Layer 5 of a small transformer language model trained on English Wikipedia (11 layers, counted from 0, width 96).
Take only the direct path to the model's output, skipping the later layers: a vector added to the residual stream pushes a token's score in proportion to its dot product with that token's output vector.

Output vectors of the tokens that the questions are about. A number n stands for (n - 500) times 0.0039.
" Department": 634,423,562,522,435,351,402,550,401,646,435,639,447,461,428,551,651,552,423,513,624,321,407,547,491,494,423,523,503,644,399,506,483,534,399,686,503,776,680,398,528,433,295,675,406,426,682,541,468,405,410,403,602,404,543,570,549,503,437,334,375,423,673,591,478,416,564,657,443,558,422,362,530,738,451,418,315,628,434,329,387,525,604,510,594,305,264,524,485,427,477,545,720,677,640,532
"\"\n": 684,299,531,358,655,346,365,687,483,524,312,535,383,234,457,682,257,496,400,552,590,611,186,484,656,561,378,491,663,604,510,602,369,457,385,605,349,380,479,352,437,444,726,587,677,515,691,504,720,671,265,541,443,336,734,584,618,321,741,401,200,538,878,248,593,464,438,598,627,463,381,264,436,796,491,506,662,306,254,386,462,444,316,419,583,458,362,732,522,502,602,664,279,862,682,670
" were": 527,591,332,497,267,565,602,684,536,503,514,528,489,618,538,411,564,703,481,433,583,437,412,410,595,523,399,516,519,480,527,624,455,420,368,543,439,492,359,402,636,496,616,605,651,402,493,495,526,429,497,401,542,525,651,403,527,569,640,634,277,407,717,734,552,428,603,680,430,606,469,492,440,726,367,510,436,500,442,360,471,464,512,410,655,376,261,504,597,456,410,470,327,481,372,433
" company": 615,583,607,443,466,399,436,638,376,558,535,619,581,434,520,511,548,525,358,519,456,456,447,432,412,563,502,484,424,674,463,303,518,546,319,744,447,598,581,365,492,462,415,618,495,446,605,521,496,370,497,479,697,455,563,527,645,447,820,318,474,330,525,467,400,616,560,624,367,606,542,514,673,769,342,262,566,536,304,413,367,509,532,561,550,405,177,454,330,479,455,677,632,442,588,577
"ides": 591,502,663,528,514,541,742,571,301,556,424,567,511,538,560,504,546,482,431,373,475,464,377,404,672,403,660,492,358,492,454,356,691,519,214,545,518,590,633,447,488,455,613,578,507,337,598,667,593,591,351,468,352,346,399,545,768,396,611,284,422,262,673,557,506,429,583,767,440,567,572,369,488,421,649,570,572,389,440,338,474,446,613,495,633,442,111,503,510,429,413,629,464,710,561,399
"====\n": 722,611,569,552,697,532,418,647,335,647,358,506,232,312,479,605,278,601,323,672,549,326,203,542,708,536,645,340,372,550,613,548,567,392,347,578,539,532,413,233,350,449,399,864,518,430,704,509,772,714,620,583,670,406,739,574,741,455,806,464,350,353,783,456,578,484,516,549,589,520,257,402,553,589,484,492,207,524,112,458,383,492,484,284,566,313,50,791,357,568,555,580,331,561,591,443
")\n": 516,317,554,480,422,493,431,569,439,509,247,622,515,297,779,607,223,283,447,687,472,537,442,539,587,506,291,407,635,585,600,432,465,494,562,668,503,446,563,467,381,441,546,613,619,433,722,542,428,601,489,592,397,466,648,622,630,452,746,254,232,423,698,224,595,570,451,408,445,479,466,524,618,609,579,558,486,379,189,511,427,486,407,609,514,391,578,647,409,486,643,509,278,794,740,380
"ms": 796,753,781,552,581,450,514,706,364,584,217,488,383,490,349,466,333,602,421,477,480,391,480,728,526,442,563,588,357,438,634,559,593,400,320,868,440,492,862,555,488,449,425,503,616,421,441,480,563,465,671,553,558,434,657,560,529,433,742,485,145,252,522,589,559,347,567,567,424,438,201,444,623,557,507,385,422,287,401,555,172,389,618,443,695,473,201,436,372,530,477,673,415,776,526,513
"\n\n": 630,428,516,501,479,495,466,547,417,484,399,531,409,518,471,576,336,440,570,417,709,501,341,368,480,498,558,300,464,485,293,702,440,535,478,436,426,436,466,446,581,481,718,606,731,634,614,359,380,406,247,565,467,642,745,592,562,510,837,498,464,405,701,419,578,477,470,368,477,492,533,599,634,602,523,642,519,432,199,572,350,590,531,524,444,410,439,446,595,633,446,382,461,540,597,337
"===\n\n": 691,521,648,479,449,623,627,550,566,549,300,423,421,299,771,643,293,610,379,724,456,488,229,545,869,528,455,484,420,624,602,543,526,298,504,560,603,624,397,306,338,458,331,658,576,500,693,427,705,496,671,514,398,344,774,533,694,477,594,568,357,601,640,289,414,452,594,656,540,532,339,396,681,422,527,581,431,422,143,559,415,440,459,322,384,323,168,394,539,520,503,589,218,567,717,489
"\",": 631,477,563,324,653,330,426,671,511,429,329,535,421,329,462,728,411,712,387,574,609,675,77,340,659,666,544,501,481,513,612,484,365,538,428,476,481,390,428,469,641,466,691,494,464,370,560,604,789,550,468,390,416,393,630,468,535,430,570,440,111,543,615,356,444,339,643,562,651,623,422,447,497,818,321,410,617,392,484,366,544,292,514,478,591,520,341,759,415,440,490,658,395,707,621,567
"Personal": 418,611,751,462,371,598,759,429,433,606,540,372,500,405,319,660,625,559,352,394,378,692,410,658,756,399,339,443,520,700,468,412,334,416,585,917,680,641,268,336,496,429,618,594,557,513,617,281,453,380,513,269,677,360,683,733,492,327,518,487,244,307,538,487,552,557,588,674,574,616,398,430,722,585,539,306,580,495,248,299,333,686,566,420,676,253,313,551,248,299,650,764,483,291,712,502
"====\n\n": 705,611,524,501,578,589,487,623,447,655,342,483,190,344,536,612,285,639,321,696,512,320,234,515,745,479,548,394,365,530,544,588,568,356,313,606,537,388,339,262,406,436,425,890,639,399,690,560,779,573,637,572,669,401,829,581,694,467,828,448,403,438,786,392,578,373,533,487,653,550,366,362,516,513,539,521,272,546,173,482,383,440,592,268,503,281,39,778,467,602,452,529,337,538,598,472
"\"": 664,393,608,402,516,243,512,608,555,435,452,656,391,312,493,718,397,611,510,626,504,730,148,441,697,527,561,522,478,504,571,432,397,635,417,562,335,417,361,487,464,501,693,448,361,527,475,497,692,580,520,438,360,463,668,465,477,395,480,451,185,651,575,274,481,371,567,499,699,424,371,466,504,787,391,545,635,395,461,402,636,403,544,501,617,484,421,568,419,478,489,670,372,723,616,591
" &": 456,605,538,384,658,368,493,608,419,664,590,539,478,333,591,617,527,567,621,527,513,533,417,468,561,681,479,436,512,597,415,405,561,482,532,720,451,398,656,423,534,486,450,515,578,470,485,580,535,525,487,390,446,476,440,586,668,548,603,406,389,429,432,444,473,498,604,516,571,555,487,375,519,526,429,396,494,487,569,449,464,577,438,550,311,480,527,465,442,427,440,428,415,571,411,384
"”": 642,410,567,498,652,294,455,694,379,377,362,611,242,291,396,735,468,484,407,694,394,474,41,449,555,609,378,538,528,588,522,447,434,644,288,553,368,453,520,501,597,478,488,578,660,292,673,597,731,449,423,378,549,458,571,496,558,413,608,263,25,404,763,371,316,478,643,678,605,569,419,575,582,866,545,526,477,544,333,431,492,352,535,549,608,377,448,690,353,359,529,745,499,754,658,697
" player": 551,604,650,368,499,409,374,885,476,645,506,374,453,611,360,601,466,323,393,490,456,595,379,518,279,383,577,534,490,615,418,426,552,595,294,608,638,415,393,416,490,471,605,672,478,538,568,457,504,436,490,538,510,368,567,587,500,434,752,263,389,500,550,503,469,599,577,552,554,597,524,474,631,843,684,340,431,668,317,383,401,464,541,523,441,418,209,490,297,420,532,643,532,486,541,629

Output weights of attention head 1. The head adds the sum of these rows, row i times number i of z. A number n stands for (n - 500) times 0.0012.
o0: 651,547,498,434,591,455,485,730,563,240,619,613,657,479,413,569,531,754,338,467,423,703,436,438,560,650,674,661,432,512,664,483,522,350,370,576,361,571,402,607,311,530,434,353,428,447,383,479,374,365,437,363,474,507,316,310,390,628,254,575,446,625,436,488,330,449,704,581,508,539,457,319,416,376,577,323,558,586,599,412,402,429,759,609,471,481,521,496,251,374,722,545,806,568,651,448
o1: 516,627,571,436,341,610,722,468,540,498,586,522,539,440,385,499,582,563,467,566,476,715,504,521,677,521,446,651,282,430,431,512,547,462,466,405,571,688,383,543,360,322,315,409,518,455,238,565,628,361,514,573,504,438,371,413,428,416,277,568,475,629,499,582,300,553,577,660,499,566,382,351,516,577,690,451,665,388,709,421,529,343,582,498,677,488,395,440,482,429,521,657,367,547,537,581
o2: 722,453,650,685,539,577,263,483,524,324,324,418,438,572,658,478,330,402,544,530,636,440,363,569,462,482,736,589,656,328,540,520,621,249,545,622,581,516,697,564,505,533,557,542,524,388,600,551,512,499,596,559,505,343,543,447,723,854,421,585,632,424,445,568,673,388,546,445,325,583,499,735,196,280,447,378,411,326,400,661,392,477,452,548,468,477,417,533,449,582,538,470,444,430,389,338
o3: 610,681,565,392,371,422,841,541,593,432,545,648,628,606,453,453,500,534,635,733,528,561,424,550,655,605,539,683,396,255,643,471,454,476,453,480,517,581,257,595,351,478,369,413,540,445,399,609,684,512,582,585,500,485,522,422,493,579,325,602,437,537,455,501,379,395,648,584,466,519,527,532,550,426,327,345,495,477,362,386,557,442,646,406,521,409,568,354,309,421,465,571,415,529,390,504
o4: 587,658,376,416,504,286,691,457,436,550,616,717,503,602,258,552,543,620,463,702,513,492,294,339,673,351,450,689,364,288,376,447,404,506,556,362,421,513,383,503,410,352,459,651,527,462,522,486,344,467,391,599,449,721,714,523,597,591,580,603,684,399,483,475,352,687,541,648,537,239,284,482,565,455,832,482,537,442,425,553,622,466,372,473,530,677,551,545,500,559,468,366,294,340,596,653
o5: 529,459,515,454,482,407,659,450,741,536,600,480,514,422,475,406,356,541,439,614,536,497,608,653,598,398,449,540,451,290,245,436,358,496,700,422,605,553,403,617,242,416,367,401,535,409,599,574,435,236,454,519,524,449,553,474,497,702,418,470,619,673,532,503,448,387,467,448,463,558,422,428,684,550,643,578,714,522,607,570,579,406,379,517,549,589,662,497,387,579,572,559,287,495,352,623
o6: 584,575,355,341,189,585,650,578,595,226,577,547,575,602,614,456,489,665,541,467,407,654,663,565,534,650,412,518,336,482,491,597,392,478,391,288,492,715,425,460,421,480,414,532,425,344,456,664,620,439,609,541,532,650,566,321,438,366,417,517,356,556,567,627,196,516,479,607,415,627,683,497,560,667,400,494,483,577,617,445,506,303,536,447,585,300,599,401,509,427,413,590,504,563,435,563
o7: 531,509,490,741,315,693,346,456,550,612,499,379,517,451,569,392,388,630,400,408,578,302,487,655,301,541,437,240,541,448,329,610,450,455,511,541,737,419,703,333,459,571,551,702,586,493,618,362,561,425,368,663,628,408,612,618,452,451,738,465,429,576,731,622,663,573,354,399,503,561,616,463,417,514,566,604,563,417,496,578,297,436,353,574,408,434,415,517,390,619,335,487,553,286,429,574
o8: 346,295,366,399,476,417,333,588,563,375,423,504,392,394,641,767,338,598,436,412,419,573,526,438,480,555,588,334,410,691,699,516,367,531,409,544,362,570,712,359,620,568,574,384,337,383,643,488,530,500,636,338,512,648,561,575,522,436,547,350,142,545,581,431,496,539,634,431,569,623,574,607,569,582,374,405,318,575,622,451,478,443,468,568,640,507,549,588,589,541,602,563,697,617,499,399
o9: 507,634,639,536,524,275,434,716,478,477,683,663,651,328,521,503,572,556,323,426,357,550,557,569,552,394,623,278,464,212,384,636,315,484,423,498,520,344,591,494,192,501,433,405,600,396,530,431,405,555,574,563,485,421,616,652,481,761,534,394,360,571,389,240,338,517,496,416,786,547,341,462,819,621,564,226,469,586,408,527,487,537,801,491,519,558,652,505,303,464,494,533,523,456,545,463
o10: 550,519,244,757,481,512,624,572,430,414,875,601,512,493,290,696,635,399,407,269,506,566,477,447,659,597,597,621,477,392,367,523,377,232,434,593,534,538,780,566,463,385,379,551,603,531,266,405,552,300,300,279,486,274,461,496,390,489,396,493,700,540,506,615,582,529,524,502,658,735,482,253,561,503,502,437,550,453,804,372,355,460,446,558,634,641,331,538,645,402,458,538,388,371,426,705
o11: 414,705,484,433,208,807,712,460,519,502,447,588,321,394,463,551,317,391,345,483,333,570,468,640,523,346,376,690,382,523,380,505,435,175,256,513,598,540,509,456,346,378,540,666,454,361,512,577,783,506,468,646,405,407,762,314,432,385,537,522,532,473,717,501,570,447,389,495,668,660,528,411,445,615,610,857,796,215,604,492,491,416,642,590,641,437,437,572,528,597,501,480,226,354,407,677
o12: 474,504,372,368,393,516,532,447,419,473,626,724,534,385,384,557,667,330,665,533,190,853,472,463,608,200,690,557,630,290,649,452,375,507,474,744,394,470,556,504,519,505,439,410,358,538,499,567,610,547,511,582,443,518,490,441,532,582,440,384,298,377,447,449,316,383,505,581,716,663,327,352,731,605,454,426,508,449,463,432,671,567,534,424,682,630,640,657,708,532,635,503,268,584,568,410
o13: 640,485,652,569,579,363,511,532,549,398,497,481,440,447,480,512,179,497,428,414,585,405,564,411,407,412,450,460,603,549,393,599,529,269,431,349,617,386,582,524,459,435,642,646,623,517,847,534,429,545,446,474,462,432,620,627,475,706,621,488,644,386,532,550,603,391,304,289,445,401,664,599,356,480,439,604,498,417,418,655,373,496,516,520,356,624,606,500,322,732,483,310,419,694,486,566
o14: 566,480,486,581,391,446,478,396,582,486,371,357,374,443,409,346,340,553,393,617,785,405,471,687,464,462,553,564,639,524,498,625,589,316,529,530,729,420,594,484,443,523,584,615,412,501,545,531,518,382,469,699,448,410,590,532,717,585,540,461,389,483,487,485,639,455,521,332,523,395,446,488,220,494,665,526,605,310,501,558,555,553,327,554,430,523,475,407,330,667,424,554,522,455,506,606
o15: 536,643,301,476,347,626,608,372,647,647,527,407,515,224,648,507,521,726,442,496,536,439,415,602,535,465,320,654,404,461,568,358,361,272,532,510,599,496,459,409,391,502,344,453,473,131,529,596,541,513,628,610,569,467,499,350,588,505,508,449,528,566,527,708,467,513,514,530,445,547,504,464,264,382,983,536,845,333,688,525,457,389,458,645,553,411,364,556,245,486,483,517,477,453,730,483
o16: 536,697,445,453,177,539,633,579,591,286,695,536,613,476,544,394,494,772,466,508,647,473,551,582,571,620,399,525,263,447,475,622,484,398,450,150,611,660,415,455,452,420,333,506,495,362,455,541,543,339,594,646,597,632,556,404,426,429,405,552,431,564,533,587,248,551,495,628,371,484,555,505,398,458,770,487,504,491,646,511,442,309,508,521,644,363,515,315,420,486,406,603,489,529,497,632
o17: 349,488,628,486,599,370,491,325,607,545,419,415,478,267,579,530,379,420,587,652,582,412,418,602,482,391,498,579,600,483,548,376,592,454,656,507,633,297,582,570,465,474,599,311,513,499,537,579,536,480,620,597,424,509,503,458,674,680,491,351,511,441,455,371,659,424,583,346,464,338,369,630,347,219,708,727,620,339,438,594,717,662,423,606,485,655,635,500,330,591,503,497,327,707,484,351
o18: 449,364,430,817,333,550,504,457,542,404,738,496,675,556,541,496,605,524,577,404,510,497,661,646,499,544,378,426,663,352,403,610,272,550,317,664,700,725,573,511,180,451,329,320,578,512,309,461,437,260,415,453,625,464,479,635,456,446,405,481,544,742,574,645,345,512,643,567,461,563,556,278,784,662,406,442,471,837,428,349,463,452,357,493,414,438,679,371,470,562,547,626,449,522,358,385
o19: 605,463,412,471,523,481,643,595,310,680,579,484,599,663,476,396,902,494,674,422,384,433,448,376,515,669,360,560,667,445,332,540,404,654,335,427,390,599,385,554,565,574,369,413,579,480,322,623,492,536,447,487,554,599,431,520,391,402,474,521,708,455,449,644,427,606,500,581,442,577,480,423,547,558,403,467,537,732,382,428,535,590,592,428,420,364,486,534,652,365,535,444,603,302,414,448
o20: 577,539,440,452,405,389,763,314,596,508,605,582,524,370,468,500,515,647,466,444,656,584,547,433,699,467,465,608,353,451,445,525,487,388,560,411,677,621,521,505,391,400,266,329,476,514,374,531,443,320,513,635,583,440,492,435,516,532,431,409,405,639,285,502,347,599,594,594,548,446,406,473,601,474,779,355,638,576,732,422,420,384,520,549,505,500,485,412,460,451,391,606,304,522,662,763
o21: 440,369,302,616,320,462,314,169,600,615,511,371,654,457,568,622,447,412,532,470,454,414,693,676,224,438,475,386,560,664,211,541,291,371,684,539,803,514,846,474,361,501,438,299,506,460,527,509,378,271,442,566,603,421,587,808,549,640,537,189,335,473,551,517,586,578,456,459,515,512,623,509,668,449,673,493,501,457,661,380,434,522,389,628,321,460,783,449,496,636,573,494,578,464,574,521
o22: 397,494,681,500,704,614,463,465,436,664,367,496,395,502,392,482,384,276,358,509,319,475,414,476,415,370,610,527,566,525,576,277,477,626,592,742,343,323,398,502,411,480,682,635,539,560,706,430,499,661,341,442,422,474,493,610,524,572,602,534,616,424,573,353,691,499,519,445,529,388,449,538,636,386,490,671,539,397,287,502,519,617,637,465,489,654,508,596,461,586,593,430,557,490,512,428
o23: 613,535,394,314,489,550,393,550,294,453,455,677,446,704,343,545,582,470,411,569,242,577,431,394,453,419,596,413,493,524,402,568,427,540,435,468,358,540,500,460,668,505,604,808,364,454,499,499,501,848,543,437,393,677,670,544,599,299,691,692,401,350,671,421,423,592,377,596,597,384,511,525,623,739,558,477,320,447,449,565,464,480,596,326,498,410,393,553,793,513,482,402,542,217,516,576
o24: 519,386,242,536,410,382,494,561,582,392,645,615,594,554,482,538,641,750,650,486,533,529,494,485,484,600,330,524,726,449,605,651,459,533,422,519,527,580,608,514,656,500,394,279,405,445,309,622,468,247,553,416,428,438,413,332,576,457,346,516,450,563,466,799,362,521,716,604,388,399,513,421,358,548,394,407,545,667,802,355,544,381,162,567,626,460,541,595,533,470,495,482,543,470,429,390
o25: 440,599,621,430,317,538,827,433,665,580,509,542,546,400,627,390,572,677,512,503,470,600,480,649,550,470,434,620,406,348,462,457,420,427,453,459,536,591,496,521,281,488,484,182,526,361,376,568,612,344,591,629,538,467,421,482,371,580,449,419,517,552,453,664,356,498,589,437,393,530,569,407,574,341,523,617,744,483,462,454,509,329,600,556,627,439,624,516,250,523,481,718,441,558,447,474
o26: 302,354,643,503,679,213,407,310,700,707,495,544,544,271,649,677,487,484,700,645,604,366,566,531,562,236,628,303,521,438,704,110,465,668,768,715,556,388,467,495,381,552,431,239,546,435,708,372,376,386,605,408,531,476,343,669,612,765,599,282,528,593,309,238,651,502,703,391,623,538,301,553,552,290,551,487,495,627,286,520,641,543,328,537,469,672,654,487,233,531,715,458,456,662,623,349
o27: 521,565,342,462,433,373,506,302,565,478,591,542,479,343,511,581,366,619,586,611,674,570,554,509,693,411,466,525,519,370,340,548,487,383,612,420,626,512,608,505,432,390,336,356,491,435,524,576,403,252,465,596,481,406,546,585,536,545,461,394,398,513,508,576,533,491,458,512,463,411,522,512,547,511,774,435,577,470,779,588,575,363,281,563,634,621,661,589,456,608,468,469,100,469,504,596
o28: 513,577,632,506,478,464,593,451,592,383,582,403,473,361,591,394,256,372,501,702,720,505,482,612,560,352,703,615,518,405,474,452,598,278,668,486,587,567,553,530,407,408,474,479,404,501,539,570,560,450,504,587,490,338,571,395,610,651,460,581,393,590,487,410,565,478,447,505,501,482,454,538,374,433,634,526,597,428,586,611,532,420,411,506,565,511,465,432,481,564,460,578,198,477,328,628
o29: 677,542,514,407,454,619,553,564,656,359,318,507,525,628,633,437,399,703,358,583,516,465,392,466,510,636,396,553,351,566,597,576,477,378,375,360,615,594,269,463,516,525,418,805,476,419,584,568,582,591,564,519,496,608,540,244,464,368,376,751,492,582,601,739,372,417,527,574,312,543,673,572,300,541,532,540,491,408,596,539,336,189,626,512,473,284,296,389,394,385,465,579,607,490,555,590
o30: 493,300,555,511,769,488,377,554,494,466,395,353,293,411,628,645,324,488,523,552,580,438,488,607,372,436,568,438,660,660,552,572,481,376,356,594,538,359,702,488,611,494,657,654,463,361,618,621,576,610,620,409,394,365,509,553,654,382,632,406,473,350,676,573,668,312,432,271,411,541,588,547,271,515,250,488,428,490,413,638,535,470,383,556,471,636,487,543,567,538,511,542,500,563,473,436
o31: 522,488,508,444,552,524,509,485,452,611,361,442,468,460,477,391,642,387,539,590,543,436,441,483,487,342,452,552,700,521,450,487,553,589,489,554,513,380,408,603,637,475,525,395,481,482,587,557,472,619,538,530,587,466,482,444,743,466,493,439,590,342,446,654,604,320,462,477,449,471,375,606,249,384,754,515,561,376,459,605,697,648,433,546,401,554,402,554,632,549,560,438,322,473,581,283

Each question shows a token from some text and the vector z that the head gathered there. A number n stands for (n - 500) times 0.0018.

" sc": 541,516,541,526,406,425,492,469,569,505,423,403,489,454,514,338,531,500,479,552,462,349,536,516,505,518,495,437,542,474,576,464
Which of these tokens does it push up most? "\","

"e": 618,404,492,520,428,420,612,464,683,602,372,241,504,494,525,329,627,417,619,612,459,470,302,569,524,428,502,396,487,527,562,437
Which two tokens does it push up most, strongest first? " Department", " company"

" ": 605,579,552,481,488,421,502,402,546,327,472,589,503,449,600,338,556,648,470,547,304,381,591,503,446,603,400,252,519,474,529,513
Which of these tokens does it push up most? "ides"

"ed": 698,544,654,594,430,501,633,437,430,495,443,573,593,547,607,365,540,418,415,417,524,576,523,569,356,550,266,509,569,631,496,526
Which two tokens does it push up most, strongest first? "ms", "===\n\n"

" single": 650,548,385,495,501,501,637,591,621,591,428,362,519,328,514,324,622,400,557,523,363,448,492,642,367,565,424,284,411,444,354,331
Which of these tokens does it push up most? " company"

"s": 628,639,528,560,563,486,590,474,570,499,430,545,573,441,605,370,641,613,525,426,374,423,521,526,432,690,437,300,494,489,453,452
Which of these tokens does it push up most? "\""

" Empire": 619,422,540,507,476,604,470,584,586,478,482,230,420,353,688,377,512,490,527,438,393,449,520,448,562,425,750,517,589,484,511,328
Which two tokens does it push up most, strongest first? " &", ")\n"

" k": 612,392,492,507,412,417,553,475,694,584,355,262,522,473,586,376,582,511,609,545,457,517,352,513,518,414,588,401,503,515,570,451
Which of these tokens does it push up most? " Department"

"on": 451,476,540,445,547,449,541,608,570,418,434,502,454,496,634,511,655,494,402,512,495,491,400,629,447,429,398,517,543,637,524,558
Which three tokens does it push up most, strongest first? "====\n\n", "====\n", " were"

"ts": 563,506,652,691,533,532,537,389,522,562,285,476,556,591,566,308,546,717,455,472,403,346,622,484,456,663,458,375,559,570,471,553
Pushed down most: " Department"

",": 409,456,439,410,671,518,587,716,518,371,469,642,380,443,753,638,792,445,287,456,497,457,362,685,472,351,373,557,623,730,504,597
Which of these tokens does it push up most? "====\n\n"

"in": 511,442,596,517,597,507,464,558,538,559,556,476,600,455,670,424,556,492,375,419,451,377,516,632,402,388,538,460,639,528,538,498
Which three tokens does it push up most, strongest first? "====\n", "====\n\n", "\"\n"

"ony": 530,482,501,598,503,498,601,562,558,521,344,377,548,402,474,326,595,466,526,561,362,423,501,580,548,609,515,416,443,531,431,374
Pushed down most: "\"\n"

"   ": 491,409,483,531,603,589,467,542,551,530,403,500,586,507,626,361,512,599,554,537,328,505,696,535,480,529,597,376,519,437,550,482
Pushed down most: " were"

" M": 672,466,462,459,529,543,398,642,530,551,518,434,464,385,652,434,503,446,542,484,438,438,526,486,456,437,638,464,489,479,524,395
Which of these tokens does it push up most? " player"

"reat": 542,534,437,552,297,462,657,391,724,549,404,520,661,376,463,436,589,591,509,483,338,433,532,535,439,511,476,353,469,494,576,456
Pushed down most: "\n\n"

" Mark": 517,520,587,691,635,618,541,427,468,544,302,525,550,614,599,292,560,679,477,471,449,374,602,489,442,629,464,443,562,557,447,498
Pushed down most: " Department"

"th": 481,497,527,567,596,493,584,567,548,453,349,555,512,449,575,440,641,505,355,466,390,363,511,643,432,506,486,435,563,611,452,479
Pushed down most: " &"

"yl": 551,596,581,604,615,611,651,430,551,590,303,632,541,642,515,322,717,704,484,454,320,339,590,533,344,829,315,351,552,508,399,493
Which of these tokens does it push up most? "===\n\n"

"pt": 559,432,551,484,459,491,529,700,557,434,422,424,370,453,667,481,447,366,437,560,393,525,459,580,477,470,507,453,449,632,561,380
Pushed down most: "\""

".": 409,457,503,515,588,469,647,694,518,395,348,576,474,460,608,493,735,448,393,546,388,457,412,692,502,501,345,485,521,673,475,490
Which three tokens does it push up most, strongest first? " were", "====\n\n", "====\n"

"air": 461,461,527,468,639,511,562,640,520,459,530,597,487,469,700,546,701,439,341,446,458,396,432,690,425,374,400,505,637,665,521,541
Which two tokens does it push up most, strongest first? "====\n\n", "====\n"

" A": 506,439,509,542,486,519,551,557,559,461,471,304,517,364,659,354,597,491,541,487,403,492,437,544,542,429,559,498,531,447,525,377
Which of these tokens does it push up most? " Department"

" and": 392,472,446,482,616,414,701,764,549,344,361,586,410,408,620,532,813,370,373,551,396,466,351,761,546,487,267,486,491,770,485,457
Which three tokens does it push up most, strongest first? " were", "====\n\n", "====\n"

" C": 507,450,505,487,562,502,453,479,549,544,533,522,530,469,574,461,531,525,443,440,481,401,469,544,393,357,579,477,548,582,571,535
Which three tokens does it push up most, strongest first? "====\n", "====\n\n", "\"\n"

"enn": 521,346,550,513,459,482,435,422,612,367,404,369,469,385,606,417,436,628,419,547,372,447,595,468,507,425,716,388,569,334,560,456
Which of these tokens does it push up most? ")\n"

" case": 713,612,589,442,387,393,559,518,615,501,429,692,460,574,517,446,653,645,445,440,304,437,543,497,367,787,326,265,493,496,460,505
Pushed down most: " &"

" century": 577,405,517,548,455,484,444,564,535,410,488,316,436,319,727,364,514,518,469,540,338,408,535,508,547,410,665,405,531,416,507,381
Which of these tokens does it push up most? " &"

" Ass": 545,395,583,617,547,566,460,643,537,628,443,419,454,483,619,433,490,558,571,496,365,415,631,441,430,623,662,421,529,524,595,405
Which two tokens does it push up most, strongest first? ")\n", "====\n"

"by": 580,424,562,482,412,485,526,506,638,502,377,336,476,571,549,404,546,585,425,395,476,585,553,494,394,461,551,446,534,494,537,416
Which of these tokens does it push up most? ")\n"

"24": 533,385,504,527,479,463,424,545,533,433,482,353,491,334,700,344,455,523,467,564,293,433,595,559,500,391,679,350,512,360,530,412
Which of these tokens does it push up most? "\n\n"

"ians": 624,513,474,559,480,393,661,420,631,491,397,451,502,511,489,275,656,477,503,528,423,439,396,576,417,556,377,337,426,535,461,423
Which of these tokens does it push up most? " were"

"rd": 590,495,570,587,517,558,716,394,529,433,342,447,497,500,578,204,691,536,588,482,373,438,444,539,439,550,351,377,507,452,422,425
Which two tokens does it push up most, strongest first? " were", "\""

"tar": 717,608,583,434,389,388,555,528,620,507,430,690,453,572,514,450,654,640,450,434,303,442,548,497,368,791,332,258,485,495,458,494
Which of these tokens does it push up most? "ms"

"ia": 542,594,586,604,627,613,650,430,555,585,293,620,546,641,520,318,720,709,474,444,333,361,584,539,354,817,320,366,556,515,392,501
Which of these tokens does it push up most? "===\n\n"

" Paul": 418,482,518,575,594,572,575,584,475,483,383,470,593,455,548,375,582,492,498,523,399,395,499,599,509,509,513,519,540,529,458,461
Pushed down most: " &"

"ens": 556,507,449,568,351,473,641,417,704,562,380,454,610,396,471,397,592,562,525,512,349,423,519,549,454,516,473,338,469,517,535,451
Pushed down most: "\n\n"

" No": 494,464,497,673,591,684,618,583,534,561,308,463,624,512,667,350,568,545,575,433,399,476,502,579,485,514,534,468,610,589,517,493
Which of these tokens does it push up most? "===\n\n"

" tr": 496,438,686,666,476,485,602,456,503,509,421,488,583,504,572,301,554,544,459,546,380,368,455,561,411,539,450,393,606,556,540,494
Which two tokens does it push up most, strongest first? "====\n", "====\n\n"

" S": 553,442,453,629,626,609,559,530,559,617,317,434,560,437,610,284,552,618,504,473,347,364,533,498,477,554,594,350,524,438,414,478
Which two tokens does it push up most, strongest first? "\"", ")\n"